Layer 6 of a small transformer language model trained on English Wikipedia (13 layers, counted from 0, width 128).
A neuron adds its activation times its output weights to the MLP's output. To switch it off is to set its activation to zero at one token and run the rest of the model.

Output weights of the MLP neurons that the questions are about. A number n stands for n times 0.00044.
n14: 22 129 48 -66 24 -205 133 90 -90 88 -36 115 168 -15 40 0 131 -86 -331 26 177 166 90 83 125 32 62 48 84 -364 200 -229 249 122 69 11 -4 37 -8 106 229 -84 68 286 8 -22 109 -139 -116 -68 106 114 106 251 34 -74 -126 -120 167 -180 166 -118 -207 113 -14 -53 -22 131 -41 128 151 18 -79 -58 -240 120 24 216 -144 -7 135 -50 -44 36 -83 206 27 60 -15 -34 69 214 -101 -181 -136 70 -50 4 62 -131 27 180 -71 85 -103 122 77 262 15 -183 56 -106 -83 -13 60 131 -262 49 -58 -86 -175 -11 -82 -98 40 116 -35 -103
n17: -31 -135 -100 23 113 40 8 8 62 -189 -254 113 88 -218 270 181 -224 129 -269 -61 -173 -100 -375 180 12 197 67 -55 -143 4 -150 98 -36 28 54 -75 123 60 -132 -65 132 -74 -28 4 65 -63 0 -81 150 249 82 -165 -27 -28 44 -303 125 35 192 117 151 -175 108 -63 -23 -94 51 99 24 -108 8 -163 120 -247 -180 -176 -36 -110 -120 -116 54 27 -64 209 320 -69 58 80 12 33 319 -119 -43 -57 -29 218 -139 -182 -31 0 102 -245 116 -38 4 -108 -217 11 -32 86 -65 63 43 133 22 158 -140 98 284 23 140 -100 -159 -239 -99 -61 25 -201
n46: 76 -4 231 -73 -38 63 -104 169 475 76 30 -63 199 5 -194 242 -247 0 -156 -126 31 4 49 100 -26 -195 -130 31 296 -154 -32 221 -219 -47 89 -100 112 78 -222 75 -189 -80 79 -28 95 138 40 -369 -89 -38 -103 20 178 150 16 -270 121 51 333 -39 67 114 32 -123 -63 8 46 78 4 17 -187 -33 -140 31 -17 -34 99 -146 -23 176 -48 35 -89 -11 -224 -83 -177 106 44 119 -21 144 53 119 -94 -73 49 -173 -65 -91 -210 13 -109 94 -148 -74 -45 55 28 -38 94 247 -200 42 -54 -87 121 43 -68 181 -15 51 140 -44 73 122 -72 128
n75: 99 25 87 -235 64 -103 -61 -377 -108 -48 50 -73 -30 169 -30 -4 119 -23 60 43 -135 -42 -13 68 307 -44 134 8 59 -32 112 -92 59 102 223 227 25 141 -154 -48 -98 26 39 134 -134 75 -100 61 -106 17 30 -114 -45 248 -13 67 51 143 -160 -99 -156 -233 -136 219 12 -52 54 16 -65 161 217 16 -210 112 219 120 -100 215 95 164 -20 -53 -131 -111 -240 159 -62 -26 -35 -39 -241 463 257 195 147 193 213 -18 71 -281 -153 -48 57 200 -88 -43 75 -148 -95 -168 129 20 -29 -11 0 -69 96 -432 -120 -86 0 -8 41 89 92 359 31 345
n91: -50 18 71 93 -52 -103 120 19 -147 -38 79 -11 -133 -63 44 45 20 109 -26 -259 62 260 0 -20 28 125 -36 -51 65 153 164 -108 58 -4 146 80 -197 114 -439 -90 -142 -53 -105 11 119 -43 -97 -81 157 -18 -56 83 35 -30 -22 -46 -148 76 -45 -108 -30 81 4 201 4 276 -208 -256 127 103 -38 -56 -185 -36 16 93 -30 -109 -160 50 -11 129 -249 25 -32 318 -8 185 253 30 249 -30 22 -202 -4 207 -248 152 -12 -206 -16 87 230 -4 8 -180 183 -100 104 -122 19 -51 39 -10 24 19 83 93 75 -93 -35 29 116 153 -84 -179 -137 -60
n99: -116 -208 217 7 22 172 4 68 18 74 12 -224 264 206 57 19 -90 53 215 156 -49 52 134 320 88 -189 -239 43 59 170 73 117 134 179 -61 -110 -83 -40 -52 -32 0 99 360 -81 97 -235 -177 -11 -29 -62 -346 -139 289 -97 188 -109 88 -194 75 24 -89 -138 -78 67 72 57 -89 -99 -129 65 4 -8 108 4 -70 -97 -191 158 77 -54 194 104 4 204 190 -38 -128 -80 315 0 -200 123 -82 101 -83 130 -8 -38 57 -67 303 81 -256 -21 -188 68 -83 -161 0 -55 125 15 139 -32 -73 -97 64 32 -100 139 -180 -84 105 128 -28 -65 82 110
n123: 46 147 -54 128 80 -24 84 -110 -108 -12 -167 153 137 -119 -23 143 -193 101 -4 -208 124 55 8 0 191 103 -211 50 -150 -141 -186 4 62 -54 -53 135 42 -27 218 56 253 -290 -115 123 -158 4 118 97 -106 23 24 -72 -138 -9 -35 -62 -46 -34 15 -67 -254 4 36 -147 -19 -24 -149 74 -8 -122 -142 103 129 -168 -68 -145 -46 244 -298 -248 48 84 -147 -124 -64 146 161 51 -192 24 68 -148 103 -71 -8 -100 -30 293 22 -80 0 4 -255 -236 241 -312 36 161 -63 209 -216 86 87 35 218 138 220 -170 144 -83 -99 -62 -120 -11 50 139 -113 -16
n149: -198 64 -14 114 -13 -16 24 -186 256 -56 15 -24 -122 -161 37 26 181 172 -24 245 -118 141 -86 122 79 137 123 -163 -31 -54 44 161 81 102 -63 39 -140 224 39 -32 -47 -316 211 24 52 139 -240 -8 253 61 12 -36 -49 -256 -47 -29 -162 157 -59 16 171 -147 101 66 -120 84 -130 -64 -453 25 131 196 152 46 232 -84 231 -56 -42 91 209 4 -74 -15 95 -25 77 -79 -97 -16 13 -185 -50 159 37 -66 -11 87 83 18 199 35 15 70 202 235 -330 -7 178 -126 75 -4 0 -18 295 8 -111 24 99 -61 -77 55 179 -122 -221 38 142 36
n156: 112 -161 -147 -45 -43 199 130 212 -35 -110 66 -251 -4 105 -28 11 26 85 40 24 31 60 -179 47 153 -345 -78 82 -263 63 76 85 239 -51 -3 -102 4 68 135 40 218 -156 -44 -32 76 20 -37 -102 -45 65 105 106 45 162 16 -179 -15 -30 -123 -12 -44 242 -21 -112 121 48 217 -170 28 197 -161 75 -35 19 -83 -120 158 -35 65 -61 -57 233 158 -4 -278 -13 4 56 4 89 -43 -244 -193 89 -241 82 27 189 88 -59 -67 134 46 79 49 127 -190 -104 80 479 252 15 -12 -78 38 -148 -123 -72 -115 -54 119 -48 -209 191 208 81 -234 268
n159: 62 -31 66 -19 -26 4 -4 -16 -106 151 -210 132 80 132 -94 -143 -265 29 251 84 -221 -121 -4 51 8 15 -156 -90 114 123 145 55 -118 87 -148 134 -47 -44 -52 126 66 -181 81 -149 -267 86 -53 -19 -21 73 -110 -20 4 297 352 251 -171 -103 -52 -133 186 65 82 -79 84 -69 121 198 -137 39 -75 -147 -174 74 -4 -19 -162 -88 -166 -119 182 -27 356 -215 132 -34 -214 -172 -278 -20 48 -110 35 45 -204 67 126 122 -137 182 13 220 -142 -133 -4 -127 46 0 -16 94 40 -51 228 -79 188 -36 41 113 -162 -85 -247 242 -63 -102 -197 -4 -16 74
n175: -30 -34 -19 78 -68 49 -224 14 165 -28 -74 -73 -59 -78 -41 164 -164 -109 80 42 37 121 69 -15 -37 -76 -136 -216 144 -100 25 -44 120 76 -12 3 117 -125 141 39 -46 233 -46 -49 137 -116 -3 -86 76 51 -28 189 17 243 80 62 54 -19 111 -11 -88 108 280 168 37 0 31 -13 25 -15 -159 105 27 -112 27 -231 82 -332 67 144 36 102 -97 60 10 -33 -36 -199 -21 -14 -53 -107 230 -247 -247 -10 -20 26 -239 78 -99 -286 143 -11 104 49 22 -105 7 245 -266 -64 91 34 -30 -165 -26 56 -145 235 56 52 46 -135 72 116 -61 -210
n288: -107 98 105 27 31 195 203 159 -54 50 174 134 77 172 -139 115 -74 -171 251 -127 204 172 115 165 242 42 72 -280 -72 22 -111 -131 -96 295 14 120 -229 -4 93 -149 -31 -126 58 -4 -160 -76 -153 47 262 -79 0 -212 151 38 -94 -136 59 -118 76 139 21 -15 -289 64 -112 -78 -40 23 -107 184 127 54 -196 -71 -231 24 70 -125 82 -23 35 46 77 -20 213 69 159 53 -112 -8 97 -200 -123 16 64 -56 -12 -171 -54 -347 137 151 214 59 -121 85 4 236 86 -212 -90 48 -212 -226 -87 -262 141 -4 -149 -82 69 49 -68 -177 -8 -175 -155 125
n289: 14 31 149 -175 35 -43 -172 0 -75 180 -10 7 7 -71 72 132 -346 45 122 87 -41 -55 -68 -58 155 31 -176 39 -213 0 -84 112 -4 175 -21 -156 53 14 31 -110 103 19 215 -58 -15 -276 -115 -7 67 73 128 -247 -27 92 25 -23 95 116 0 138 -11 -131 33 -98 38 -58 77 137 -76 -19 142 3 136 -32 8 98 10 150 136 -38 -48 320 -96 -121 -101 -57 189 -140 -55 -55 -133 -15 -32 211 -146 78 248 0 60 277 27 219 -152 -86 -232 158 -86 -94 -200 180 -22 102 223 35 42 149 -17 -33 49 -288 -68 -86 -101 -75 113 -12 70 -66
n303: -406 -180 136 134 122 118 191 140 -101 111 34 -314 -48 29 -139 -94 -121 -12 291 149 -207 231 -324 70 -33 193 252 -163 73 -102 -176 123 51 -100 -110 210 17 -52 181 71 -62 -143 -31 26 66 -111 29 150 -36 4 31 -125 54 243 -9 96 -219 192 -8 -123 -4 -166 -45 55 62 -84 -110 360 -13 56 -27 29 88 81 357 127 83 -5 -88 92 91 -98 -65 59 131 19 242 9 80 -133 317 9 64 137 59 -94 342 -60 -19 -44 243 152 -21 141 -76 143 59 302 198 111 -26 -199 257 74 -42 -140 25 -66 -118 101 -33 -290 88 -131 159 -47 72 22
n308: 184 -145 -153 18 -73 -32 -368 48 184 -121 -119 388 245 21 -51 86 -25 -35 -154 195 101 82 -54 -173 -19 123 -12 -8 31 76 20 46 -39 -28 17 -125 8 -16 104 -117 -96 94 -4 -308 -180 4 -112 -87 -198 111 -60 12 -41 -5 -230 166 -80 73 26 60 20 -151 172 87 45 -68 162 139 -172 366 -8 130 0 -43 -312 46 86 243 184 -27 -23 -107 82 129 104 -160 114 230 -53 4 -73 8 100 12 25 -281 -258 67 333 -51 113 36 -80 70 -61 24 -238 134 -148 -122 -40 -214 19 11 -178 32 100 88 50 15 4 63 69 -243 47 9 -102 190
n319: 85 -273 -52 -41 -108 -120 61 36 -35 -12 -43 80 44 279 -33 7 205 -146 88 -192 14 139 -104 13 69 121 98 51 185 -314 40 -164 -51 -107 -13 78 -91 -152 113 41 18 12 -351 93 -157 43 154 -19 62 -15 -146 33 -57 -199 212 -92 -171 -108 172 -213 202 25 -214 142 76 -69 -144 273 -234 176 -211 150 -100 -168 -161 148 -83 4 -170 31 140 -248 -55 -42 213 374 -144 -36 -29 -191 87 208 -50 113 -233 35 -50 93 124 -226 -21 -94 -4 150 45 48 29 -52 -125 -196 120 58 39 -89 94 44 19 -69 -12 -119 -116 68 133 -192 59 211 111 -29

Each question names a token from some text and the token that comes next. It shows the activations a of the neurons there, in the order above. A number n stands for n times 0.15.

Then comes g, the gradient of the next token's log-probability with respect to the MLP's output, scaled to length 1. A neuron's effect is roughly proportional to its activation times (output weights . g). A number n stands for n times 0.00086.

"o", then " had"
a: 3 1 -1 2 -1 -1 -6 4 -1 0 -61 -3 -7 -1 4 -1
g: -141 -137 35 -111 -82 279 27 126 -75 272 -75 144 -112 -59 -54 -2 71 32 39 113 45 -88 4 10 20 -124 -168 -84 93 -23 144 -50 0 99 37 -84 -54 15 24 -63 -190 -20 -28 110 33 -76 -22 232 -180 52 -20 -24 14 62 -103 -225 -135 -9 -46 38 -23 93 75 106 3 26 -68 -38 -32 85 -187 -63 -18 39 68 -100 -152 -112 -145 -70 -219 -164 -164 -143 7 10 -47 -74 -109 64 213 95 53 -143 123 95 -175 59 16 -89 66 -55 -97 -145 -52 -14 60 110 130 54 151 56 245 81 5 191 -11 80 29 -12 149 108 -21 -45 -40 21 -14 38
Which neuron, switched off, raises the next token's probability most? n175

" but", then " its"
a: -3 -1 1 25 5 -1 1 -4 -3 0 -18 1 2 -6 1 0
g: 73 -69 1 -57 -105 143 -37 -54 -25 -82 19 63 -44 -93 15 -77 58 -31 -27 -107 135 -23 -72 146 115 -164 -75 -34 66 5 111 81 -25 47 -141 -132 8 25 100 96 100 221 -124 -97 155 -121 100 77 -154 216 -139 85 -3 67 35 -69 103 35 165 -214 123 97 61 -40 -102 -87 -17 -25 109 129 -21 -79 49 20 88 8 3 -82 124 -126 -47 45 137 -121 189 65 -40 138 -98 -28 -141 -86 -74 159 -101 -61 -198 50 59 -144 -181 -40 -80 -80 136 0 -202 -78 200 -29 -51 -44 59 20 -124 -153 0 35 -144 86 109 157 73 156 179 153 113 92
Which neuron, switched off, raises the next token's probability most? n175

"az", then "er"
a: -8 0 -4 -1 0 -1 1 -95 0 -16 -1 -52 2 0 2 4
g: -72 -95 74 -60 -75 171 94 105 -74 13 -122 -19 72 68 -40 8 -10 32 225 -81 37 -160 143 68 0 27 -46 139 48 -15 91 -27 87 35 345 94 -17 -3 -17 18 -23 133 17 -120 -7 -109 -47 -72 -162 36 -26 -175 155 -42 -14 34 14 6 57 145 -59 83 45 -196 81 49 18 -7 35 42 -16 -59 121 -102 219 -12 -36 -69 -15 -65 -35 56 17 0 13 -15 -84 88 45 -19 48 -79 -100 183 -216 -59 -5 174 -122 -161 -64 173 -14 19 -53 -121 119 -147 -162 -36 1 59 -81 -141 381 -236 130 204 20 51 129 57 45 6 122 -64 49 -22
Which neuron, switched off, lowers the next token's probability most? n149

" re", then "h"
a: 3 5 3 -2 1 -1 3 -4 -1 1 -3 -1 6 3 2 0
g: 229 -98 -60 77 87 -87 0 -59 19 -129 63 170 16 -95 -57 -91 75 -96 106 -115 -194 -106 -23 -43 -64 -35 204 -67 60 134 -1 -43 68 185 -7 40 -50 29 25 90 -74 -60 -98 -149 30 59 -20 -60 7 -77 -111 -9 186 110 128 -22 -40 -56 -75 90 -66 17 125 140 38 33 143 -135 -78 -35 47 -53 -50 -81 122 -136 27 -11 30 -207 -73 -27 -91 8 44 -141 -46 164 -11 68 68 -35 7 -200 150 74 53 -22 152 -71 -123 79 157 115 83 -187 264 -24 -54 66 7 -27 -1 31 190 75 254 -41 -7 19 -33 -270 182 17 235 12 -70 -103
Which neuron, switched off, raises the next token's probability most? n289

"B", then "ig"
a: -3 5 3 1 0 -1 0 -1 1 3 -1 25 1 8 -1 0
g: -106 -60 95 57 129 -124 86 70 17 -148 13 95 4 -95 74 22 43 222 156 188 128 -42 168 46 105 3 109 63 -14 -37 30 12 -159 -25 -58 90 61 -203 191 -109 -171 92 72 -107 -99 16 -69 8 -67 35 40 -11 -116 -92 -12 -157 207 -193 123 39 -29 -126 58 99 -86 176 -89 -239 -7 -37 171 -18 -36 -49 17 113 65 -35 -178 -135 40 209 -41 284 30 32 54 63 -111 -197 88 -213 33 73 7 -97 -18 -41 7 10 -126 13 -26 10 115 89 -71 89 78 -50 -123 52 67 98 -60 -11 -61 124 -90 145 -104 11 -35 -95 -61 -158 2 -65
Which neuron, switched off, lowers the next token's probability most? n288

"er", then " later"
a: -3 -4 -1 5 1 -7 4 -2 2 5 -2 2 8 -3 1 0
g: 56 111 -95 77 -27 -53 -95 104 0 30 -119 86 172 2 34 63 -87 130 67 91 47 -25 27 -41 57 -16 53 71 60 145 16 -40 -12 108 -97 93 52 12 139 32 -25 -116 -28 31 -114 -83 -32 -29 59 -272 19 -114 122 -185 -6 6 59 58 104 -217 -12 89 -62 -111 -49 -162 9 -147 -48 -63 352 -256 57 -37 -27 142 18 36 40 -158 49 90 -52 9 -200 -96 119 70 75 -21 38 28 -170 -22 -13 -125 -73 43 112 169 15 -54 -14 19 -100 -245 184 38 1 -58 -140 -64 -114 64 102 152 -211 204 35 9 -226 -8 -36 -105 -28 -3 96 -106
Which neuron, switched off, raises the next token's probability most? n75

" Th", then "i"
a: 13 0 0 -3 -10 -1 -1 -2 0 -5 9 0 -1 3 -1 -1
g: 63 132 141 61 -92 -26 130 -72 -80 -35 12 29 -16 -60 -43 -31 39 -38 -65 177 165 136 -53 15 -63 168 -94 -169 68 -346 -45 -78 44 165 -29 -60 42 85 -84 83 150 -24 -70 -61 224 72 141 157 220 -37 -23 89 71 6 -194 -59 23 40 120 159 -117 -65 -13 71 -36 42 -16 84 130 -207 -59 -77 -59 -94 51 91 -105 -27 18 32 -6 -9 61 -6 52 20 28 104 134 76 246 198 -68 -54 -20 -58 -103 50 20 17 94 -68 -3 34 -8 -48 -71 93 154 -176 4 -127 -162 -109 -15 -109 73 -253 -127 -4 -75 90 -135 -83 116 -172 -15 104
Which two neurons, each switched off alone, lower its probability most, in order? n14, n159

" the", then " seven"
a: -1 -1 -2 -4 15 16 -3 1 0 0 -14 1 -1 0 5 -1
g: -130 -77 74 86 -46 -87 -168 56 31 -53 81 -20 55 34 71 25 86 -27 97 -130 139 49 67 77 12 -2 -36 -13 -56 -201 -73 74 -153 -34 203 -120 -84 125 -115 121 -138 72 264 -8 -67 -17 -26 101 -71 26 -85 -68 -85 82 32 -18 94 -132 87 -107 -14 -114 -31 66 -109 192 -238 165 -80 -31 32 -109 -78 103 87 23 112 249 165 -44 -193 -126 -50 5 130 201 -153 -33 -36 31 18 -10 -157 -52 21 -216 -34 12 -131 83 79 -18 -199 -105 23 -16 109 19 -50 -146 89 34 104 101 3 169 -24 50 -13 60 93 -4 -95 -270 -60 38 61 -119
Which neuron, switched off, lowers the next token's probability most? n99

"ipp", then "s"
a: 32 1 -5 -1 0 -1 -1 1 1 1 -1 -2 0 0 1 2
g: -59 61 -17 68 -130 -157 112 31 2 89 86 102 70 -22 41 -109 67 -41 -223 27 20 110 -48 68 -30 62 84 38 11 4 -63 46 -111 -140 -16 -131 148 111 7 -15 13 101 -84 -94 94 126 138 -239 -17 3 106 264 -103 212 56 -141 -25 111 -16 140 113 -157 -149 -73 9 43 -60 142 81 -76 118 -99 -177 164 -64 -255 -54 -102 184 38 49 -147 -270 -24 -51 180 57 57 -42 -10 -2 -14 45 -39 -13 23 206 59 45 51 -62 -160 -260 48 -121 56 -9 -4 -58 -76 -111 -23 0 117 165 -62 121 -69 -124 20 -12 40 105 0 -55 48 -27 62
Which neuron, switched off, lowers the next token's probability most? n14

" Hol", then "ly"
a: 4 0 -2 0 -1 -4 1 -1 -1 18 1 0 0 -1 0 2
g: -96 -58 -66 -45 51 -211 -43 72 -7 36 74 -76 -46 -41 131 116 63 183 -54 14 64 -51 44 -148 123 -12 162 -10 -73 112 126 -19 41 76 -47 91 -3 117 -116 -12 220 64 43 86 -115 84 26 24 108 -33 33 -85 -82 -80 97 -148 -50 22 116 -7 -175 -99 9 41 -31 -26 124 -113 -3 146 -142 -172 -9 142 132 -54 33 171 -126 77 -12 -86 80 136 -11 -180 -54 162 -181 145 -59 -60 -227 154 -107 35 -14 49 55 148 157 -83 -106 153 -123 -37 95 -49 85 -27 28 131 -93 150 -156 -74 -55 -118 133 57 263 145 -48 -82 193 -85 -69 -32
Which neuron, switched off, raises the next token's probability most? n159

" art", then "icles"
a: 0 0 2 0 -13 0 3 1 0 2 0 0 -7 -2 2 2
g: 62 -20 112 61 96 -77 -61 -60 32 197 -55 -177 -5 -54 152 -58 38 -24 -163 -23 -104 -57 16 26 27 -1 15 101 50 137 -167 -28 -149 6 -269 24 249 10 97 49 15 55 -17 -113 -216 -20 -73 -52 163 -22 -29 63 -25 -70 85 -6 148 -103 -4 -26 171 4 -169 260 -39 -3 172 9 -38 144 -164 -41 -14 149 -42 64 -96 -51 -31 76 -60 9 122 23 -40 66 37 -5 -152 -7 -267 8 -51 -136 -6 -64 37 -105 -13 24 -130 -95 -127 148 -17 -58 19 110 228 -196 -77 -21 -106 129 -56 76 -30 33 71 -250 95 -58 18 90 -86 184 117 -98
Which neuron, switched off, lowers the next token's probability most? n91

"s", then " L"
a: -1 -4 48 1 24 -2 4 1 -4 2 -1 5 -4 1 -3 1
g: -103 -92 -25 -43 -27 96 75 -10 173 55 -100 -90 308 79 -69 -6 131 119 -129 215 -95 -27 97 110 -47 72 -24 -81 -14 3 155 107 118 23 -72 -65 73 -100 -107 -69 -171 55 -79 193 -24 -120 70 75 61 -7 -12 -32 50 -3 -14 -222 104 73 49 -67 58 -72 -68 -44 -96 -7 16 74 169 19 -99 -14 -33 70 -146 -41 -16 30 -7 -25 36 -88 76 280 54 -28 -217 -85 -43 145 -163 39 55 -32 -254 52 117 -64 96 76 -8 -59 -31 152 217 -78 -152 25 -81 250 145 33 -7 101 67 -50 96 -105 0 -197 104 79 59 -22 91 -72 -177 -45
Which neuron, switched off, raises the next token's probability most? n91

" met", then " English"
a: 5 0 1 -1 2 -3 0 -2 0 -1 -1 3 0 0 2 3
g: 75 -121 -30 7 -145 -58 -25 191 172 -86 72 6 -47 16 -121 -60 76 -8 -48 -45 -40 -34 101 65 -185 -214 72 103 49 -71 87 52 116 -11 -103 97 -32 -75 70 71 -69 7 -35 -106 2 148 10 -106 -41 40 51 28 165 14 104 -10 -84 -45 99 -287 51 -164 -27 6 -3 -12 -43 -73 131 96 -48 102 -11 96 -10 146 -122 -49 184 -66 133 -83 -29 -15 177 247 -245 -120 30 -34 3 -154 -132 216 -74 -120 65 -125 150 -73 97 -243 -134 160 104 64 44 73 -104 -202 66 48 -105 50 -62 -10 72 102 -62 65 -18 137 160 39 -109 -12 36 -108
Which neuron, switched off, lowers the next token's probability most? n319

" a", then " young"
a: -1 -3 -1 -4 1 3 34 2 -3 0 -2 1 0 -2 2 2
g: -60 12 -142 52 46 240 -29 169 88 -131 123 48 -70 59 -13 182 28 -85 45 -162 36 -211 48 -116 -57 -182 29 -141 6 109 -16 -50 37 -8 -56 50 -103 -19 121 1 187 -162 18 -12 124 76 28 61 -53 -105 241 -128 -137 -97 121 24 172 -66 -75 40 -84 20 -185 -42 -259 -30 -90 248 44 40 8 156 -176 -10 118 48 -11 39 -53 -82 -76 -65 -8 21 -78 -99 -132 184 -89 100 141 138 -54 143 -47 -120 -155 153 51 102 63 -73 168 -32 47 74 -24 87 15 -26 59 -64 91 115 -28 -20 156 64 97 -6 -68 -40 -44 78 201 21 -37 -85
Which neuron, switched off, lowers the next token's probability most? n123

"b", then "ac"
a: 0 -3 -1 0 -1 4 0 -1 3 1 -1 -10 14 0 1 -1
g: 63 63 25 72 -31 -193 159 4 113 -46 -126 111 226 94 15 100 116 -4 24 -2 -112 158 -252 41 17 -32 -95 116 -28 -47 22 8 120 171 -134 -40 111 -157 111 -5 -200 -109 92 22 232 -52 -102 -57 -55 114 -49 -110 -208 -66 4 122 8 -133 -2 -123 83 -9 124 -68 -3 86 83 -51 85 -85 165 -119 -133 89 132 -46 -40 103 -52 98 -310 80 36 39 -67 7 50 74 -13 6 -13 -121 15 -71 34 -197 112 21 -29 -135 -55 72 -49 -86 -16 19 -21 85 37 123 -21 -27 -30 31 -119 46 179 14 122 -176 141 69 -122 -82 98 18 268 -4
Which neuron, switched off, lowers the next token's probability most? n289

" and", then " min"
a: -1 -4 -1 -4 -10 -5 -6 -3 -20 3 1 3 2 -4 -1 -1
g: 99 -170 -50 61 -2 -41 10 179 101 -16 21 28 -128 36 28 56 56 32 -40 -318 138 16 -6 37 -84 39 163 62 171 92 -68 -143 -42 95 -147 77 -61 31 -30 35 -60 52 172 -37 -104 -6 93 26 -54 -61 -107 258 -57 79 94 11 -121 96 32 -77 128 -240 237 -37 74 62 26 93 -49 -30 176 168 73 -18 43 141 68 184 -117 -99 -58 -14 28 -129 -15 142 13 -27 -42 112 301 113 -8 -46 -60 53 -30 69 -184 -31 -30 -115 59 24 -183 -2 60 92 16 49 77 -97 145 -26 45 104 100 87 45 176 62 -216 136 -78 -47 -17 137 10
Which neuron, switched off, lowers the next token's probability most? n156

" Pol", then "ice"
a: 3 -4 -4 2 0 -23 7 -1 3 -1 -2 0 -10 0 -27 2
g: -33 71 -38 221 65 -108 -98 77 -137 144 81 -188 -127 112 105 -228 44 153 -38 33 -50 185 13 21 28 202 -120 16 -128 -67 -47 17 -35 -47 -79 -74 -16 17 -122 -31 3 -37 -149 -38 -13 -51 40 -85 -146 67 -99 42 71 -150 31 -257 101 -182 -15 -75 -32 39 124 -81 19 -33 -43 -94 -73 -82 -117 -173 -130 16 -201 93 -136 199 -25 -79 -86 168 -9 -11 195 -3 148 72 12 -44 -4 90 -53 97 -32 -11 113 74 -31 169 -114 22 108 -63 66 -23 181 50 -79 2 -107 -11 -56 -101 4 -145 -92 207 -129 -279 -61 -15 -35 -45 117 27 -86 73
Which neuron, switched off, lowers the next token's probability most? n308

"ated", then " from"
a: 10 0 0 -5 0 -11 3 -3 -13 2 -3 -1 2 -1 0 -6
g: -81 -16 69 5 -34 118 42 85 78 67 62 -16 -139 -132 5 20 -52 103 119 137 86 24 79 57 13 -17 48 256 -58 145 -12 -51 -82 -75 72 77 54 109 61 -123 -9 26 -3 13 68 -253 85 -51 44 -19 64 122 13 70 -219 -39 -151 136 38 69 -178 -196 -78 -12 -202 8 9 82 -79 -170 -24 167 263 -42 -4 193 77 81 -19 203 102 103 -111 -31 82 3 62 -17 116 63 42 10 -110 30 61 1 49 45 -225 68 26 25 -29 -175 11 -245 -117 -106 71 -96 -69 -171 157 81 145 125 54 -114 44 -56 -198 19 114 -11 150 -7 77 133
Which neuron, switched off, lowers the next token's probability most? n156

"z", then "en"
a: 1 0 -1 -2 3 -7 3 2 -3 -34 0 1 1 0 -1 -4
g: -46 -168 -74 -75 -9 219 40 67 6 97 71 -116 -86 21 -27 86 -26 62 101 -127 108 -111 -63 58 -63 71 68 51 -56 0 -56 -235 -56 68 -5 -70 38 173 53 9 135 69 -57 -182 68 -228 169 50 -174 -82 -20 -124 21 7 113 -121 296 47 85 74 -60 154 -37 -53 -33 3 -63 -263 234 -33 77 -13 -78 -29 -61 17 -23 99 111 -43 -21 74 -47 -44 112 -168 -77 157 -63 204 -182 -72 -48 -140 -139 61 -96 -165 -117 105 -16 1 14 36 -7 -72 77 -3 -64 12 -14 275 -91 -21 31 -34 -46 12 -23 -31 127 -5 174 156 -46 -11 138 -147
Which neuron, switched off, lowers the next token's probability most? n159

"per", then " sp"
a: 0 0 -8 3 -3 1 0 0 -1 20 -3 -3 2 2 -5 -1
g: -64 153 74 -195 -104 98 158 -79 45 -44 -128 -133 78 48 3 92 226 51 -116 -86 -39 121 19 72 -164 -38 -23 20 -89 58 32 103 44 -58 -96 -4 -176 -49 18 183 49 53 -100 42 30 155 -69 65 297 61 18 -27 -84 -214 84 -129 -35 -44 -216 -147 -144 6 15 -15 125 -111 -154 -89 -7 -172 -250 82 74 66 8 129 -51 -19 211 47 -11 -110 32 76 176 -38 -145 -30 77 48 23 -150 -67 38 34 -64 -199 -47 -5 -124 12 44 -108 145 110 64 31 76 -27 162 0 38 48 104 43 79 -166 66 21 16 125 0 47 -2 -170 102 -38 153
Which neuron, switched off, raises the next token's probability most? n159

" &", then " D"
a: -17 -4 2 0 0 -1 -2 -5 -1 3 -2 3 0 -1 -4 0
g: -49 11 70 -14 64 -7 -74 -37 28 -102 -45 -130 51 -66 17 115 53 1 -18 294 90 -62 83 278 -43 7 83 -145 154 -2 -100 30 -153 175 -34 39 24 54 -135 -34 -224 -59 -81 -19 -32 58 -116 20 101 -15 -150 26 -157 -5 90 96 124 -84 218 18 -103 73 43 -112 57 140 117 48 -46 -21 -44 139 -37 61 27 -48 69 -87 -240 31 -92 37 118 51 167 -61 152 22 -42 -122 -188 -17 134 24 75 33 370 -206 188 45 165 -24 -96 -75 -2 105 39 -37 54 106 -116 -107 77 43 -15 6 127 -76 -55 97 -108 78 -57 72 82 -32 45 -77
Which neuron, switched off, lowers the next token's probability most? n14

" Th", then "ing"
a: 21 -1 2 0 11 -1 -13 -3 0 -4 2 -1 0 3 0 -1
g: 51 -26 -166 74 15 81 -228 26 220 71 -24 68 77 -23 70 -122 -69 97 111 59 -93 -18 -170 103 -214 143 -31 61 114 -43 -132 18 -32 -66 85 29 37 260 -112 244 -15 -6 29 -189 -24 -72 -34 -119 -128 73 -87 127 -42 6 -161 216 -38 136 79 -57 58 6 -117 -183 33 153 -32 59 -61 -40 -37 34 -16 171 -197 22 -53 82 -56 -25 -120 33 -28 -34 114 -156 -109 -127 6 -48 8 124 -16 -116 -134 -139 27 131 -178 98 -83 141 108 48 108 -86 -172 -65 15 26 163 -23 -43 -80 -146 60 46 26 -89 10 -174 45 -53 200 60 -18 -7 -58
Which neuron, switched off, raises the next token's probability most? n14

",", then " he"
a: 0 1 -3 -5 0 1 -2 0 1 -12 -23 0 2 0 -1 1
g: 5 -11 47 -193 31 -40 44 -3 127 -41 69 253 27 -30 3 47 12 99 8 -14 129 -80 -143 27 76 -90 -62 14 101 121 -83 -80 -42 96 -2 -69 115 -14 29 -83 104 6 -60 -150 -11 5 85 112 8 -299 -58 -50 -78 9 -166 70 50 30 -100 -63 140 -206 75 -12 146 -144 23 -23 98 6 150 -115 7 -214 75 -10 36 -25 192 217 -123 -9 28 44 -194 148 171 26 144 140 -143 97 134 138 -43 43 42 65 -155 -221 17 4 37 174 -31 29 1 -69 296 -13 -3 191 -11 -17 129 -141 -93 -76 -51 3 75 -37 132 -7 -5 -11 120 122
Which neuron, switched off, lowers the next token's probability most? n159

"er", then "up"
a: -2 -1 2 0 3 -2 -3 -2 7 2 9 -2 1 30 0 2
g: 21 43 -12 -6 -61 180 75 108 52 -184 3 -163 70 -90 19 21 58 140 113 91 -41 35 223 48 2 40 -69 103 -31 71 18 -34 -84 134 118 49 81 -13 -151 235 218 -132 9 -163 -40 78 52 -112 -142 72 -4 -189 3 -25 202 -45 -31 208 2 -181 -41 43 124 -177 90 -22 237 106 -110 152 -57 -39 -117 65 -83 71 5 -18 57 40 -32 -131 -49 49 -76 136 -5 120 -127 -88 37 -55 204 -121 15 -180 -88 -20 -129 94 60 -38 72 -34 -153 74 -40 -147 -115 13 166 -117 10 55 115 107 56 121 -59 44 -204 -29 -53 -37 173 -18 80 91
Which neuron, switched off, lowers the next token's probability most? n156